Layer 5 of a small transformer language model trained on English Wikipedia (8 layers, counted from 0, width 64).
A neuron adds its activation times its output weights to the MLP's output. To switch it off is to set its activation to zero at one token and run the rest of the model.

Output weights of the MLP neurons that the questions are about. A number n stands for (n - 500) times 0.0013.
n39: 569 512 602 510 460 566 645 513 564 523 554 548 394 267 559 445 580 588 529 429 428 600 360 524 588 650 546 476 295 445 502 593 517 473 379 515 590 566 613 728 558 645 650 496 641 545 380 584 587 549 289 396 475 368 371 488 438 646 655 494 567 392 619 386
n41: 640 526 464 665 619 430 451 474 276 599 457 649 642 362 554 581 497 579 601 422 466 403 661 353 716 560 472 447 706 580 458 461 600 455 539 386 585 722 437 444 553 591 645 365 596 574 741 570 556 399 452 533 698 489 362 521 342 609 581 395 524 372 459 392
n51: 460 512 529 497 304 579 490 289 414 536 468 277 208 474 475 511 546 463 582 555 418 631 417 477 449 559 625 494 597 464 558 697 465 609 650 200 648 528 293 526 452 363 462 527 398 467 563 413 502 580 503 353 532 368 549 462 438 555 420 514 385 351 567 477
n58: 503 525 486 379 410 414 678 378 616 639 608 544 311 404 624 435 347 456 603 607 391 729 295 627 485 688 535 581 292 450 475 661 423 469 589 371 518 483 604 495 456 564 404 667 478 507 354 423 551 551 454 451 350 394 416 450 578 479 496 373 583 521 466 430
n59: 659 425 514 441 476 606 647 348 368 470 616 457 428 655 580 466 544 564 534 533 409 558 408 538 479 252 549 379 392 450 656 529 375 599 505 341 811 351 509 423 534 460 582 539 548 577 581 485 631 429 484 628 284 519 569 252 519 248 423 365 512 461 380 478
n71: 410 472 550 493 659 451 393 321 591 505 581 436 530 426 579 438 612 580 572 481 554 409 512 640 547 602 405 484 563 596 507 124 533 577 332 700 621 445 327 755 518 668 504 606 517 595 611 496 611 602 323 431 507 596 353 345 480 518 562 504 475 463 343 560
n113: 395 405 468 365 512 337 550 532 512 456 570 458 564 560 571 432 520 548 512 432 709 414 526 627 554 519 599 429 541 473 638 553 452 524 338 456 593 509 481 666 426 325 396 533 585 442 426 499 567 502 388 661 556 474 602 421 503 403 409 533 456 507 461 714
n124: 419 574 580 492 540 534 369 500 403 437 640 245 390 475 582 437 497 404 510 339 537 575 518 497 616 453 467 463 506 384 549 329 444 535 155 360 598 506 559 413 427 388 557 365 459 494 444 535 600 578 491 646 509 598 475 483 664 540 673 515 602 538 639 609
n133: 646 476 509 557 456 529 593 449 455 480 549 823 480 399 467 443 547 678 501 329 822 398 493 437 442 511 555 399 563 514 680 598 469 481 667 475 566 585 469 452 438 573 475 542 598 457 570 538 400 476 622 651 464 405 387 543 410 559 443 396 508 359 565 442
n137: 476 482 622 396 120 539 615 397 660 568 558 581 471 490 373 670 574 589 611 204 309 557 598 492 470 470 533 615 475 470 590 531 636 546 531 504 358 280 531 669 593 391 373 420 633 352 485 574 586 489 490 692 581 593 696 435 571 606 498 438 623 369 387 523
n164: 397 456 397 471 617 426 522 466 563 568 592 604 413 469 376 499 612 365 487 437 258 481 482 671 460 480 441 483 533 334 542 477 545 341 415 591 228 366 501 357 431 481 573 482 637 740 542 355 597 373 482 587 620 499 569 512 543 544 603 469 612 509 499 632
n167: 458 690 533 340 368 455 608 501 529 404 430 673 460 712 509 509 631 452 548 395 739 424 493 557 599 591 477 300 636 402 375 547 600 328 605 576 616 449 434 398 409 401 541 444 619 491 582 523 353 424 359 319 438 427 522 527 395 605 401 426 326 623 466 410
n175: 606 760 467 452 625 577 520 417 532 481 539 487 500 359 420 506 570 415 410 387 261 415 530 507 678 532 431 334 414 496 594 481 594 553 434 595 660 458 457 811 543 377 497 380 606 531 494 488 268 389 409 596 417 444 530 593 504 584 624 459 334 529 512 400
n180: 665 461 496 632 679 550 436 636 622 497 550 417 310 430 460 569 544 615 425 400 320 266 662 502 585 580 598 321 551 415 400 518 631 540 459 504 489 536 438 270 448 641 488 559 703 672 737 530 557 694 507 614 625 558 464 468 353 467 518 520 560 505 383 441
n182: 555 557 571 555 577 582 511 665 545 299 332 401 440 414 474 493 650 438 539 313 274 523 534 479 734 439 473 541 516 720 480 539 767 474 716 647 811 538 496 725 594 537 453 694 372 544 540 598 442 431 590 542 547 528 523 421 359 490 521 594 489 557 490 437
n191: 506 399 506 565 531 481 398 511 641 513 524 631 409 427 566 438 545 470 461 506 629 660 510 439 605 688 359 349 445 454 422 403 445 495 484 853 963 435 625 427 511 597 598 432 548 442 488 607 378 619 496 306 569 495 584 565 554 627 445 524 404 505 621 410

Each question names a token from some text and the token that comes next. It shows the activations a of the neurons there, in the order above. A number n stands for (n - 500) times 0.019.

Then comes g, the gradient of the next token's log-probability with respect to the MLP's output, scaled to length 1. A neuron's effect is roughly proportional to its activation times (output weights . g). A number n stands for (n - 500) times 0.00095.

" appointed", then " as"
a: 393 488 498 215 500 502 476 465 499 518 381 505 493 548 522 502
g: 419 567 425 535 484 543 729 430 520 487 557 756 638 638 643 607 203 514 734 450 475 356 622 458 495 444 645 553 678 506 454 512 567 650 598 406 582 522 509 560 703 296 578 817 267 570 579 322 539 342 428 638 668 508 484 634 249 328 658 712 618 615 370 488
Switching off which neuron hurts the next token most? n39

" eight", then " f"
a: 502 514 497 496 463 525 494 475 467 395 493 498 571 498 504 509
g: 472 646 336 528 445 402 314 423 652 303 363 494 456 682 426 383 625 342 262 390 535 478 504 224 494 438 496 194 485 452 500 411 424 659 515 674 657 460 563 759 631 405 645 455 645 578 685 319 543 731 376 533 300 571 356 662 355 520 461 684 504 507 558 280
Switching off which neuron hurts the next token most? n175

"fa", then "ther"
a: 538 517 504 503 501 511 547 488 487 542 479 473 506 619 442 496
g: 456 600 174 223 527 541 502 711 567 402 506 573 556 670 418 418 734 395 613 620 285 537 350 773 426 358 578 590 560 556 396 555 670 579 296 329 420 312 405 481 509 460 422 458 467 798 595 551 419 569 508 521 676 567 498 621 706 413 241 447 521 456 318 367
Switching off which neuron hurts the next token most? n180

" first", then " international"
a: 429 511 497 372 517 518 488 489 458 641 500 489 495 499 528 521
g: 396 498 515 310 476 363 665 391 406 748 631 474 268 360 446 713 403 666 613 491 354 314 433 283 536 551 543 661 544 331 583 590 489 296 416 414 404 448 453 618 451 556 587 482 655 228 706 600 671 330 468 412 454 451 627 651 543 216 556 349 465 760 352 519
Which neuron, switched off, raises the next token's probability most? n58

" defeat", then " to"
a: 508 497 485 499 489 509 506 504 485 525 469 476 530 488 549 493
g: 779 676 556 467 541 729 579 806 352 474 424 708 488 518 470 599 582 291 425 138 461 545 547 725 597 497 266 440 313 497 538 431 552 529 646 474 481 275 616 508 396 596 659 546 536 330 428 266 427 445 665 583 469 651 509 560 547 332 602 388 310 570 378 511
Which two neurons, each switched off alone, lower its probability most, in order? n182, n175

"s", then " included"
a: 505 499 510 523 494 517 504 499 678 528 463 498 509 495 540 508
g: 759 441 492 312 582 400 607 201 532 514 410 288 428 753 482 384 586 657 640 269 577 824 376 719 504 469 581 407 607 406 593 591 536 468 379 621 481 487 461 406 357 517 469 182 338 634 630 321 449 361 619 517 425 275 353 433 540 575 534 483 576 635 430 501
Which two neurons, each switched off alone, lower its probability most, in order? n133, n58

"12", then "5"
a: 466 519 522 494 589 500 494 495 498 556 607 473 498 508 512 341
g: 301 368 610 417 604 610 448 756 558 358 643 781 445 477 416 504 395 521 556 745 411 782 545 604 398 370 546 527 312 477 537 595 407 545 457 334 225 613 277 416 506 390 513 649 468 601 398 405 345 567 830 446 568 469 466 719 555 684 493 425 727 469 619 518
Which neuron, switched off, raises the next token's probability most? n59

" his", then " first"
a: 459 503 490 343 512 518 484 847 519 584 588 503 512 503 529 527
g: 319 483 690 511 366 286 604 262 403 677 447 479 353 271 385 568 518 579 554 490 444 383 679 470 306 665 635 607 558 475 691 529 343 542 241 704 355 547 272 488 307 535 513 337 489 454 334 354 608 433 548 667 614 646 340 432 612 638 607 528 580 538 205 505
Switching off which neuron hurts the next token most? n124

"hood", then " club"
a: 507 508 470 437 527 482 509 496 532 475 495 546 516 486 538 476
g: 490 397 503 536 686 241 400 649 425 424 451 433 672 398 581 662 386 394 412 828 439 225 442 502 393 369 408 334 680 597 357 522 530 491 433 565 382 539 636 338 421 483 302 439 405 557 542 430 405 601 444 518 435 509 893 461 651 663 646 347 366 543 777 596
Switching off which neuron hurts the next token most? n58

" Forest", then " Hills"
a: 493 515 484 486 477 502 489 521 502 515 495 492 494 503 480 526
g: 680 481 318 589 601 676 513 378 645 474 638 357 549 638 277 236 485 455 534 545 464 424 462 381 501 569 691 722 513 458 471 490 592 435 657 470 459 297 417 584 454 655 589 514 596 548 219 360 302 674 441 675 747 409 718 569 404 437 392 215 443 536 227 431
Which neuron, switched off, raises the next token's probability most? n124

"ho", then "p"
a: 539 501 475 505 499 502 517 499 523 496 495 489 420 533 483 493
g: 502 432 549 499 465 543 371 778 535 438 308 544 585 574 496 622 484 732 318 499 334 649 365 378 337 559 325 388 646 666 652 534 407 658 430 570 396 528 506 482 297 528 353 289 529 497 345 595 434 715 480 661 538 613 397 275 245 755 273 681 588 484 705 458
Which two neurons, each switched off alone, lower its probability most, in order? n175, n180

"K", then "'"
a: 502 393 495 408 491 477 546 496 562 495 519 508 498 487 519 490
g: 468 518 452 367 496 561 482 539 430 759 538 467 539 381 608 251 520 679 556 532 434 325 623 676 729 543 375 797 516 604 493 734 531 757 403 445 426 511 341 561 338 624 525 655 534 449 256 498 701 301 446 522 401 641 420 479 195 408 584 435 625 608 572 242
Which neuron, switched off, raises the next token's probability most? n58

"si", then "ng"
a: 462 523 453 509 489 515 598 500 544 590 484 518 502 457 501 488
g: 465 512 481 633 474 403 380 661 584 545 727 695 631 579 302 734 651 532 344 736 518 478 672 647 516 562 525 778 292 639 286 411 466 476 541 392 425 553 592 537 569 399 471 358 393 759 655 541 591 537 533 599 604 669 394 725 362 359 445 512 731 749 449 387
Which neuron, switched off, raises the next token's probability most? n113

"\n\n", then "On"
a: 532 512 502 482 453 494 486 496 433 494 507 554 522 473 507 503
g: 580 506 570 133 529 583 496 523 677 487 602 452 512 219 559 624 523 665 503 595 483 465 375 599 519 462 94 338 504 568 277 460 497 653 633 612 407 581 666 344 430 524 217 463 389 707 356 429 450 291 614 490 321 407 340 569 437 502 656 477 585 380 671 474
Switching off which neuron hurts the next token most? n59

" and", then " Big"
a: 499 494 456 503 494 521 567 487 505 520 502 500 659 474 504 521
g: 550 572 397 436 546 461 570 482 512 527 463 518 681 263 488 597 261 443 456 244 709 375 780 429 546 428 565 576 286 304 576 389 392 566 492 524 555 697 462 438 449 500 534 525 353 552 369 538 226 333 630 139 515 676 668 803 466 375 588 543 398 445 323 443
Switching off which neuron hurts the next token most? n175

" He", then " was"
a: 531 530 504 514 515 490 567 483 500 500 487 522 476 548 499 492
g: 352 638 257 508 351 411 620 446 344 313 537 521 599 426 561 588 546 737 439 390 402 335 632 578 440 515 632 582 512 384 426 605 137 528 553 594 513 438 440 690 728 329 309 443 429 379 652 512 707 498 335 663 499 490 277 704 430 454 678 682 575 252 491 528
Switching off which neuron hurts the next token most? n113

" May", then " 2016"
a: 488 511 285 494 508 511 490 488 502 520 474 484 509 498 513 498
g: 491 366 585 803 577 254 626 499 442 583 581 462 597 685 609 435 725 622 771 666 431 772 367 491 365 453 494 412 591 561 557 376 656 408 439 484 355 612 577 390 406 736 389 525 579 708 893 579 519 519 452 506 532 586 475 531 436 536 675 363 533 643 291 477
Switching off which neuron hurts the next token most? n51

" boy", then "hood"
a: 410 496 476 504 489 502 504 497 493 528 494 495 488 520 507 486
g: 521 671 478 504 551 359 401 812 584 624 612 386 488 501 739 359 545 230 539 367 509 473 470 424 365 618 704 696 727 586 456 586 556 593 895 532 649 489 580 645 488 283 323 502 505 533 687 435 598 341 565 560 332 731 492 616 422 474 461 444 643 622 556 370
Switching off which neuron hurts the next token most? n39

" ass", then "emble"
a: 489 503 503 533 487 511 481 628 503 515 494 191 431 509 496 519
g: 711 298 650 556 671 622 609 441 481 512 504 267 868 732 670 218 306 475 623 540 474 457 491 456 592 432 388 553 665 373 568 553 402 399 431 449 492 500 551 446 347 596 688 671 635 564 459 555 428 400 423 646 694 302 491 523 298 205 531 633 470 537 358 510
Switching off which neuron hurts the next token most? n167

" the", then " January"
a: 502 497 502 500 506 500 465 513 495 500 507 472 500 495 510 551
g: 358 463 518 482 557 345 555 349 459 442 776 490 515 311 678 790 483 595 628 562 485 717 651 668 630 300 404 471 424 756 391 324 578 434 555 636 491 468 468 568 444 742 511 613 216 397 476 656 846 503 539 586 668 442 516 679 584 438 579 349 539 465 659 486
Which two neurons, each switched off alone, lower its probability most, in order? n167, n191

" at", then " night"
a: 500 521 484 498 487 494 473 511 505 499 564 468 508 576 514 459
g: 749 403 612 555 632 454 553 551 579 571 434 471 504 331 639 611 452 446 550 598 409 476 430 573 604 686 456 630 679 692 481 858 667 635 513 531 642 444 428 403 375 466 218 370 643 586 114 263 494 733 474 591 506 482 402 538 516 450 409 445 628 250 612 404
Which two neurons, each switched off alone, lower its probability most, in order? n180, n167

"new", then " opp"
a: 503 509 507 519 500 503 474 505 500 498 491 509 512 484 414 565
g: 475 552 310 515 454 377 534 324 679 386 389 442 454 540 427 767 448 472 449 663 373 601 573 217 565 637 551 233 480 646 221 405 461 666 329 583 670 563 635 531 222 324 364 521 614 594 627 440 595 171 364 468 614 377 609 351 531 410 511 406 559 592 517 387
Switching off which neuron hurts the next token most? n191

" 1", then " November"
a: 481 537 512 481 498 503 504 495 472 424 556 488 516 496 499 567
g: 336 446 219 361 552 613 627 308 509 497 378 643 410 750 476 716 638 408 463 406 462 589 323 549 565 644 708 460 646 379 365 525 970 351 461 556 450 357 379 405 580 437 532 579 490 460 340 628 539 417 476 512 616 835 586 535 349 402 548 476 383 444 540 461
Switching off which neuron hurts the next token most? n164

" own", then " k"
a: 497 500 502 437 610 503 481 472 512 515 505 519 505 473 512 671
g: 538 602 523 493 481 251 395 492 675 614 539 607 792 530 235 587 323 548 584 644 610 232 551 378 608 592 349 374 317 415 591 526 494 433 652 652 562 316 572 528 445 413 623 401 445 576 453 443 420 974 485 409 434 430 493 527 469 420 462 718 518 607 278 362
Which neuron, switched off, raises the next token's probability most? n59

" the", then " national"
a: 455 504 493 458 526 503 477 514 497 506 494 469 499 501 513 547
g: 524 413 407 564 418 468 485 501 592 773 571 534 475 545 525 708 458 815 533 561 358 451 587 143 644 400 652 253 581 334 497 673 634 506 415 412 478 505 704 640 503 510 559 519 564 313 629 422 648 420 474 403 494 756 641 389 650 490 697 304 484 699 672 687
Switching off which neuron hurts the next token most? n59

" Gri", then "ev"
a: 506 529 487 483 491 497 626 499 500 547 501 507 482 468 521 505
g: 456 455 522 402 569 399 419 494 680 645 656 526 572 469 591 422 489 593 653 719 476 459 364 426 914 272 663 242 602 374 486 431 637 502 501 433 506 582 536 336 478 147 687 521 539 285 623 522 298 454 384 514 576 539 478 663 252 523 616 440 461 401 455 730
Switching off which neuron hurts the next token most? n113

" cap", then "s"
a: 509 426 515 505 544 513 502 499 512 476 473 511 513 525 536 502
g: 516 560 578 427 382 427 645 504 431 577 540 523 499 626 814 360 487 428 815 521 469 506 343 505 282 676 625 420 257 371 422 449 450 808 435 457 511 608 443 517 528 427 407 509 323 662 382 533 373 479 729 457 275 570 479 909 501 471 262 448 645 429 523 438
Switching off which neuron hurts the next token most? n41

" 14", then " October"
a: 523 510 513 500 485 509 501 492 469 499 562 506 497 497 508 567
g: 499 419 590 257 386 578 520 685 722 438 453 537 369 428 723 599 555 378 450 448 466 646 393 239 397 503 611 687 473 535 554 472 704 382 527 485 455 431 393 531 569 707 321 324 612 514 437 740 512 460 659 575 193 776 587 481 333 260 486 700 413 425 372 339
Which neuron, switched off, raises the next token's probability most? n164

" earned", then " him"
a: 486 496 514 513 509 511 510 603 639 506 665 519 500 580 505 518
g: 446 614 479 457 576 619 403 508 362 138 422 376 752 520 609 605 528 767 508 561 637 412 568 494 414 351 323 589 480 603 538 585 625 733 502 290 560 648 451 493 424 610 496 570 668 537 584 440 530 415 442 66 496 714 533 385 376 468 258 451 382 555 595 695
Which neuron, switched off, raises the next token's probability most? n164

" Arab", then "o"
a: 495 528 490 499 492 504 480 483 475 518 506 525 472 496 489 507
g: 562 588 571 481 536 568 467 773 511 642 702 478 361 291 745 478 607 473 363 499 671 320 695 565 450 630 441 273 684 519 650 471 499 464 548 357 504 528 713 469 517 582 399 517 323 548 583 253 293 311 602 706 415 818 497 749 361 358 564 519 634 514 537 549
Switching off which neuron hurts the next token most? n41

".", then "\n\n"
a: 500 525 505 498 459 655 489 512 443 518 507 561 500 502 498 491
g: 184 462 291 611 377 531 341 766 351 624 582 315 561 469 599 746 519 450 400 574 580 491 699 541 641 816 407 562 334 364 523 396 323 541 463 628 505 579 510 655 355 350 394 607 319 228 541 556 607 642 529 367 592 475 603 405 543 588 634 572 529 417 338 658
Switching off which neuron hurts the next token most? n71

" 14", then ","
a: 497 479 499 500 519 496 498 481 472 509 709 516 503 495 511 547
g: 615 602 406 565 414 205 558 194 409 725 640 501 397 446 567 281 415 400 700 344 375 434 433 525 609 626 634 468 688 814 473 499 529 257 473 447 626 661 563 500 453 571 606 318 466 607 405 317 630 331 397 491 615 658 533 444 688 469 638 377 559 378 370 336
Switching off which neuron hurts the next token most? n164

",", then " who"
a: 498 472 500 484 490 499 479 499 443 514 509 500 482 489 496 505
g: 694 592 320 243 520 549 518 550 654 535 265 369 487 471 350 541 583 485 454 782 540 472 612 484 693 298 281 313 418 482 454 547 500 899 399 235 604 356 481 525 517 512 393 519 665 658 492 646 316 308 382 533 599 588 424 509 519 618 462 607 468 721 521 624
Switching off which neuron hurts the next token most? n133

" against", then " And"
a: 502 504 503 498 490 502 478 472 482 522 439 520 489 479 513 494
g: 676 466 522 299 612 357 429 465 446 470 337 448 724 606 461 546 563 248 743 514 480 510 487 516 261 256 351 554 798 607 586 315 560 320 391 509 390 587 625 384 389 294 294 646 409 412 506 461 492 428 513 256 285 588 580 608 351 473 335 500 325 466 377 361
Switching off which neuron hurts the next token most? n180

",", then " he"
a: 518 500 482 493 496 501 484 492 505 542 492 490 527 483 481 502
g: 491 514 331 506 532 304 792 649 234 265 509 702 410 404 515 572 540 642 390 573 599 536 490 462 592 542 382 480 662 670 390 546 322 524 568 423 341 539 466 570 259 373 238 391 729 631 435 540 321 423 234 639 585 688 436 372 406 422 234 463 437 484 482 590
Which neuron, switched off, raises the next token's probability most? n113

"ix", then "ture"
a: 498 587 479 493 512 507 514 660 653 710 490 445 494 516 531 505
g: 458 256 517 395 712 499 637 413 532 420 372 355 638 349 78 661 651 635 528 483 409 579 627 390 268 453 356 388 632 547 658 492 589 413 535 367 308 325 442 496 571 743 499 472 465 619 418 726 548 753 394 461 662 603 357 402 576 709 442 495 592 491 444 482
Switching off which neuron hurts the next token most? n137

" and", then " least"
a: 489 487 502 496 503 494 563 479 518 516 473 503 632 485 491 524
g: 574 365 518 391 677 485 230 534 670 720 314 365 632 416 535 491 348 536 500 435 618 781 528 484 734 533 350 406 629 642 569 574 463 496 337 476 666 341 660 272 510 555 477 621 659 472 397 507 575 609 734 383 731 736 398 692 521 573 474 297 659 617 400 495
Which neuron, switched off, raises the next token's probability most? n175

"ing", then " his"
a: 507 499 499 532 502 494 473 499 589 505 440 552 504 471 546 453
g: 423 504 571 346 532 387 273 347 275 454 631 627 495 391 441 425 552 726 537 732 630 677 591 625 599 393 520 351 302 583 575 347 536 312 618 319 413 580 520 463 320 691 488 504 779 546 384 496 688 434 523 396 711 777 458 523 546 191 535 318 525 486 493 593
Switching off which neuron hurts the next token most? n133

"ing", then "\""
a: 497 502 488 513 472 514 491 513 496 496 499 515 501 493 524 500
g: 626 567 563 721 423 711 514 636 400 547 589 581 610 451 557 591 540 408 607 418 404 350 639 159 662 458 521 636 668 626 527 455 570 747 606 367 626 556 441 614 516 453 475 863 539 395 379 620 560 574 574 403 421 561 547 176 315 375 506 429 627 607 492 806
Switching off which neuron hurts the next token most? n182

" factory", then " that"
a: 498 503 507 510 470 497 496 483 493 520 499 486 506 489 524 503
g: 651 550 441 525 395 480 437 605 623 425 157 397 328 371 588 600 550 298 421 504 524 574 526 487 506 367 310 411 488 434 626 405 657 359 784 369 541 623 524 596 540 668 577 520 458 374 626 635 509 173 416 714 630 672 457 395 786 642 779 436 618 502 371 529
Switching off which neuron hurts the next token most? n182